Layer 11 of a small transformer language model trained on English Wikipedia (15 layers, counted from 0, width 96).
A neuron's activation on a vector x is SiLU(gate . x) times (in . x), where the dot is the dot product.
The model reads these tokens: " water" " to" "w" "ers" " with" " a" " he" "m" "is" "p"

The vector x that enters this layer's MLP at each token. A number n stands for n times 0.039.
0 " water": -11 -41 12 -11 24 27 -29 48 11 -18 13 -47 22 19 -18 -50 -21 -9 -27 26 17 -20 -3 2 -32 8 17 -36 2 -11 -25 8 -54 25 18 -2 33 18 35 -48 -4 -14 44 -37 18 12 8 -11 -30 -1 -1 -26 19 22 30 42 3 20 -20 13 4 -36 36 14 -28 -12 18 28 30 -23 -33 -15 -17 30 32 -27 11 -6 18 12 -28 10 25 26 -13 -67 -37 6 -8 -18 -35 3 8 4 -1 -61
1 " to": 7 -38 0 13 27 15 -28 31 11 12 -24 -26 11 23 -15 -22 -21 12 -16 33 40 -2 5 -5 -27 17 35 -59 4 -10 13 2 -41 30 8 -6 61 14 21 -21 -2 -35 7 15 22 34 14 -24 -19 -4 -6 -21 -2 -25 19 36 60 9 -28 17 22 -14 21 40 2 1 17 8 18 -50 -20 -7 -15 9 64 -14 7 -5 33 -11 -5 11 18 39 -8 -55 -57 40 -23 14 -27 20 27 -18 32 -35
2 "w": 61 -52 24 -3 -20 37 24 -5 10 16 -19 5 14 -12 -13 -45 17 -11 -19 21 13 -26 20 -2 -25 54 64 -19 -1 23 18 -25 -32 18 -12 -18 10 6 -10 9 2 -17 24 25 -35 28 16 0 -19 -14 13 31 -3 28 69 28 -4 32 -14 1 38 -32 7 24 -25 11 46 24 5 -7 -10 -21 -61 -8 44 -27 -8 -5 8 -8 -9 -29 -5 -12 -6 -48 -9 22 -15 1 51 -19 22 22 18 -34
3 "ers": 18 -34 23 -24 38 6 10 15 0 8 16 -5 5 -2 -17 -53 -12 25 -7 27 18 12 47 -10 -42 15 32 -14 -19 0 -2 11 13 80 13 -12 28 2 33 -7 -15 -32 16 -5 11 35 12 2 -9 -2 -1 -13 11 -22 42 60 26 44 -41 -8 -13 -30 27 -6 -8 9 57 16 6 18 -5 -23 -24 33 71 -14 -22 -37 2 9 -24 -24 43 -25 41 -36 -19 9 -7 -12 26 -4 31 -3 -6 -25
4 " with": 34 -57 18 -7 25 30 -58 31 28 5 -42 -33 12 16 -23 -28 1 20 -22 42 36 14 -15 8 -34 33 29 -41 -7 -1 27 -5 -38 42 19 -14 51 6 11 -3 -10 -14 3 -27 28 18 12 3 -12 -18 -10 -29 0 -11 54 22 34 27 -32 11 31 10 2 28 -22 2 40 0 45 -19 -7 -3 -17 9 63 -38 -7 -25 12 -12 -23 3 18 0 -8 -54 -34 26 -16 -15 5 2 23 -13 5 -16
5 " a": 31 -62 1 -34 27 -21 -19 23 14 -16 -5 -34 25 10 -72 -21 33 29 -11 24 35 31 -20 9 -1 30 34 -60 3 -51 27 -29 -37 24 30 0 32 16 11 2 18 -46 6 -34 -2 3 -20 -10 15 18 -8 -10 15 -11 -14 17 5 -10 -12 16 0 -9 -8 13 -32 -36 36 -8 0 -14 -13 -9 -12 -15 55 10 -3 -24 -16 2 -6 -40 -6 6 -19 -23 -50 25 -16 -45 -18 21 7 -28 -30 -44
6 " he": -21 -14 -7 -17 -21 -15 -32 -15 -26 -13 -10 2 -23 31 -6 -15 -17 -20 -34 3 23 -29 3 44 21 14 28 -46 13 -40 -11 -10 -7 35 36 -11 -4 -18 -23 16 16 -26 28 -11 -21 22 6 -16 -21 -6 4 13 31 18 15 24 8 -39 -43 19 -25 -44 17 -25 -17 -46 94 -15 -29 -55 -25 -23 26 -16 -25 -9 -5 -20 10 4 -10 -32 59 24 -22 -23 -12 27 -7 -8 13 19 -6 0 -13 -57
7 "m": -26 -40 -29 -28 -27 27 27 5 -10 14 -23 -13 1 22 -18 -58 10 14 11 -31 -49 2 48 24 -31 18 57 -1 -23 -35 -1 -36 1 8 70 -14 -1 2 -29 -2 -3 3 35 -13 -36 41 1 6 3 28 43 -23 19 -1 26 3 -3 32 -10 -50 1 -8 15 27 -17 -7 56 -13 -4 10 -33 -17 -20 -21 -19 -2 -35 -2 -10 8 0 -32 33 5 16 -13 -21 39 15 -6 21 3 33 -34 -56 -3
8 "is": -6 -39 36 -24 1 -5 -24 -7 3 26 -4 -9 -4 32 -16 -42 -62 14 0 24 -25 -49 48 -22 9 12 20 -3 17 9 9 -40 13 36 33 -31 9 -13 -20 32 11 -44 33 -6 0 -21 13 14 -41 -20 17 -14 -1 -14 42 10 -34 10 -29 8 31 3 21 7 -20 -33 54 13 -23 13 -28 -17 12 -5 24 -9 -9 5 -15 -15 -33 -65 57 -8 -3 -4 -2 -26 3 -77 -10 3 33 0 -22 4
9 "p": 19 -54 5 25 3 25 2 -6 0 20 12 22 38 2 -30 -38 -13 -2 -20 18 25 -46 38 13 22 13 6 -2 57 62 14 -11 -19 -21 18 27 -12 -29 -3 -10 16 -36 -11 15 -23 24 -40 -4 11 23 -13 -20 -9 5 15 11 -7 22 -54 -18 8 -5 12 13 -36 -40 35 42 23 2 -21 -42 -66 -19 3 -39 5 48 -27 2 -44 2 32 27 -15 -19 -11 14 22 -26 -2 -11 29 -24 -40 -12

Each question shows the input weights of one neuron of the MLP. A number n stands for n times 0.011.

n125 gate: 18 22 28 -14 -7 -8 34 9 1 -29 11 13 1 26 29 1 20 10 9 -5 -3 -8 -1 -1 -5 9 -3 -12 6 -4 -12 -28 26 -17 -6 -11 13 2 23 12 6 32 -4 12 5 23 6 12 1 -23 4 -19 9 3 -18 -24 -32 -32 13 52 23 8 18 -4 12 -25 -18 3 -30 31 21 9 14 -16 -27 -19 -3 14 32 16 5 9 1 -20 -10 -22 -4 27 -17 -5 1 -11 -8 2 17 -1
n125 in: -3 -11 -43 10 -20 37 6 -27 50 -24 3 14 -4 -16 7 -10 -20 -16 18 22 -17 -15 2 47 8 -15 1 35 32 -18 32 42 -38 20 1 27 17 -32 10 -25 1 25 -19 14 12 9 1 -17 12 5 41 25 -26 10 -11 -24 2 4 19 7 -10 17 28 -24 26 32 0 0 -28 -29 -31 8 -20 1 7 -7 9 -18 -43 2 -10 17 -9 29 -20 -20 33 12 27 -34 -19 -18 -7 -37 4 14
It fires most on token 8 "is"

n22 gate: 4 18 -35 -3 -15 -17 -25 -38 1 -6 7 9 -11 -26 11 25 -23 3 -9 7 7 7 -11 1 12 5 -16 -15 11 -5 3 -47 35 22 -18 5 -8 -22 -7 14 6 3 -5 27 -22 -49 16 23 -13 7 8 -23 -33 -5 -19 -18 4 26 1 7 30 40 43 -22 38 9 4 -22 -17 -5 12 20 -10 -3 -27 20 -6 7 -29 6 23 -4 -19 41 15 4 -7 4 13 6 -15 20 -12 14 6 29
n22 in: -18 -31 -6 -4 -20 -3 21 -32 -30 -4 -27 1 -6 4 -67 -11 1 -5 -25 -38 3 15 25 -38 -9 -9 3 44 62 18 -23 -26 36 -20 23 21 6 -12 -15 -13 19 10 0 -1 -9 9 20 -1 17 -16 -2 -8 -23 -12 1 -31 37 33 -5 6 13 -26 37 -9 19 2 -1 5 -22 -8 -14 -1 -1 -12 -7 -24 -48 47 -8 1 -11 9 12 -17 26 47 -13 1 47 -41 34 -3 -20 20 13 -17
On which token does it fire most, and how strongly? 1 " to", at about 0.22

n242 gate: -36 -38 28 14 -4 2 1 -13 -8 8 -6 18 20 25 19 28 12 9 0 -6 18 36 -9 -18 -18 19 -11 -11 22 -5 15 17 47 7 -22 -4 -17 -28 0 21 17 3 4 24 10 8 9 23 1 -33 -7 -6 -5 21 18 -9 14 -1 0 15 -21 14 -11 -12 23 39 71 -4 29 5 30 -6 17 0 -2 -3 16 21 -10 36 -7 -27 -30 -11 -12 -6 -20 8 -9 14 -34 1 -16 -24 -13 33
n242 in: 1 10 33 15 -7 20 6 -7 -47 -17 -8 -33 -24 1 -3 -33 -19 -24 -18 5 -4 10 27 -14 -12 -1 -16 9 7 -17 22 1 -26 -14 8 -6 20 -9 3 27 16 -5 9 47 -9 14 17 38 -17 16 1 10 -45 17 -18 -66 17 -36 12 -8 13 -5 -5 17 -41 42 29 21 2 10 -18 -12 -17 14 23 3 27 -2 2 18 30 7 -21 -12 -5 -21 5 -6 10 9 7 -7 6 -3 18 -18
Its two highest activations, in order, are on tokens 4 " with", 5 " a"

n73 gate: -44 4 16 -2 -9 -4 -20 37 -2 -4 -25 15 -11 7 27 7 3 -2 16 2 -12 -24 5 3 4 -20 -21 -1 23 23 1 53 -17 4 15 -13 -11 27 7 25 30 24 -17 37 -18 9 -5 -5 -12 5 32 -2 1 13 -7 3 8 -1 -2 1 -12 3 -13 -20 8 -12 -14 -30 10 -19 5 6 10 -2 10 10 40 -39 -10 15 10 31 -1 -30 -37 5 -25 -5 23 -5 5 -8 10 -11 -24 -25
n73 in: 32 15 -10 5 25 1 7 -17 -19 -24 22 -10 27 -26 11 -30 32 -5 -47 7 30 -7 11 13 5 6 -4 24 -23 18 -14 22 -23 5 22 -16 1 4 3 5 9 -27 20 -10 0 25 -13 18 8 19 -34 9 11 -21 -3 13 -29 -12 -39 -23 25 -9 17 7 29 -28 6 3 -2 10 -41 9 40 32 -22 -7 -3 5 18 17 -35 12 2 -23 -25 21 17 -28 -32 -21 -33 -6 -1 -11 -36 21
Its two highest activations, in order, are on tokens 6 " he", 1 " to"

n0 gate: -2 -11 12 -18 4 -32 6 18 -4 -21 -7 -20 10 -30 36 35 5 -21 -14 18 -24 -19 -29 -19 28 3 -1 -35 -7 -1 -25 -2 -13 -9 16 24 -35 21 -10 -14 1 -17 -13 -12 -9 10 -4 9 -32 24 -16 -36 -25 24 -14 -29 -15 21 34 16 9 -1 -21 -4 5 -20 -11 -30 2 -1 0 -10 -3 -9 16 1 26 21 23 -34 21 1 4 6 -19 22 -11 7 7 10 3 -3 30 51 27 -6
n0 in: 12 2 23 34 20 -8 -12 20 -5 24 10 23 7 -7 -15 -1 14 -1 -10 -26 4 36 -11 11 5 -10 2 12 22 14 25 -26 7 12 -3 -2 -2 -29 -23 -16 -13 11 -22 7 2 5 26 -39 -3 31 -7 -23 1 -46 -1 -18 5 40 -12 22 -10 -12 39 -3 17 -30 -5 -24 25 -6 19 18 -11 -4 -16 5 2 -16 -37 -13 6 -11 15 -7 -22 17 26 -13 14 -21 1 27 10 -37 -9 1
It fires most on token 2 "w"

n253 gate: -26 16 -8 -13 -6 -17 27 -30 13 -5 18 13 3 0 -4 8 21 -26 0 20 -3 2 -19 2 -15 14 -6 -8 7 16 8 17 11 21 -2 -22 3 0 27 4 -32 2 -6 -13 9 20 -22 16 -11 -40 -1 28 13 -8 2 -4 -12 14 5 14 -40 -20 -19 4 -2 -19 41 0 -19 -12 32 9 4 -11 10 10 -26 -6 34 0 -11 -21 -1 13 10 -5 -31 11 -25 1 9 19 2 0 24 6
n253 in: 16 -33 18 -5 25 -6 -6 9 13 -15 -10 6 -18 -5 14 -6 22 24 -7 -10 10 -12 -16 -9 16 -35 13 -3 -6 32 2 -46 -27 -18 -8 15 -12 17 2 8 -17 2 -12 0 5 -1 38 16 26 -4 1 -41 -9 -12 -1 -1 0 -23 -49 -31 -6 6 21 -8 7 -12 -1 -4 -14 -16 -4 13 32 -22 -38 18 -28 -17 -27 -2 -10 -54 -30 1 -30 -4 10 2 -13 4 -32 -17 20 -23 6 -17
On which token does it fire most, and how strongly? 6 " he", at about 3.9

n88 gate: -23 5 1 -1 1 2 12 -29 -33 18 -18 11 -25 19 4 1 4 2 -40 -23 5 -15 2 -2 2 9 -18 18 -18 35 -28 16 -6 -55 5 4 6 20 -11 -40 -30 17 5 30 -29 9 -11 -34 -3 -11 5 15 1 -6 19 22 43 13 -3 -11 -7 -31 38 14 37 28 -4 -11 -29 -17 -18 11 -21 9 -8 25 -10 27 11 -1 -1 -19 25 9 -23 26 -7 -26 5 39 -28 -8 -29 -18 -26 -13
n88 in: -22 -28 12 7 -7 -1 -9 -40 1 -3 -21 -8 -12 -41 27 3 -2 0 -12 12 1 -15 -2 -38 -72 -24 48 -31 -5 -52 -26 -32 -18 27 4 -5 40 5 -13 12 18 2 -6 -38 -4 0 26 -3 -10 4 -13 -19 10 28 -39 5 -13 5 -27 -14 -18 -9 4 -20 -11 6 -18 -37 10 3 14 24 38 46 -26 -1 -20 -1 -11 7 -15 -11 14 -7 49 1 -3 12 16 7 -1 -14 0 8 -4 30
It fires most on token 7 "m"

n244 gate: 5 -12 1 27 -20 -9 -1 -27 21 36 -1 15 3 22 -23 -22 14 -22 -17 8 -9 13 16 -2 19 23 -32 -19 16 -13 -1 36 -11 -11 -10 26 -2 -5 -13 -16 -26 15 -6 17 -24 -10 -32 21 5 -13 10 -3 -3 30 -17 7 -2 3 11 0 -36 27 -22 13 11 29 0 -2 34 -10 6 34 -31 -7 -16 -13 -13 -6 3 10 5 12 -10 12 -10 19 -23 11 8 12 -12 15 -4 -6 20 0
n244 in: -20 -5 5 -25 -19 4 4 -10 -36 2 -7 -9 16 45 -11 1 -28 24 9 -18 -18 13 -49 -13 -17 -5 -5 -18 35 22 -13 -60 -21 -5 5 39 -1 -15 9 15 -28 -4 -27 -5 -13 -20 -3 -7 38 20 -12 12 -7 -21 -16 -5 -2 -31 -14 35 -31 34 27 19 38 31 -7 -15 -7 -7 22 -14 17 -2 24 -14 -5 24 -3 -1 16 -6 18 29 15 -26 -21 24 -21 1 1 -39 32 -13 -32 1
It fires most on token 9 "p"

n213 gate: 5 12 5 1 -12 -20 -8 13 2 12 -29 19 17 -12 3 -8 11 3 -33 34 16 21 6 9 -23 -6 -6 8 45 -5 23 19 8 27 -8 -7 16 -20 -3 -12 -26 -5 -13 1 -3 -5 -15 37 14 -6 -22 -20 24 -27 34 -31 -16 11 0 22 -6 27 5 14 3 8 5 -11 12 14 43 -27 -23 17 7 16 17 13 11 -14 0 10 -26 -12 -12 -10 -8 -1 2 43 -12 16 -5 0 49 -5
n213 in: 15 -26 15 22 41 54 17 15 -16 -6 24 -14 -9 -5 6 12 2 7 14 -16 -1 -5 -15 -6 -10 14 29 39 31 23 -5 16 27 22 -3 8 -5 -15 25 4 -20 18 -14 -5 15 14 -2 -37 39 1 -3 9 12 -20 -7 11 5 17 19 2 2 16 1 -17 13 -1 13 -25 18 -3 -16 14 -20 -27 -1 9 -52 26 -1 5 -8 56 19 23 13 -29 -4 44 -6 18 3 26 7 -1 -15 -2
It fires most on token 4 " with"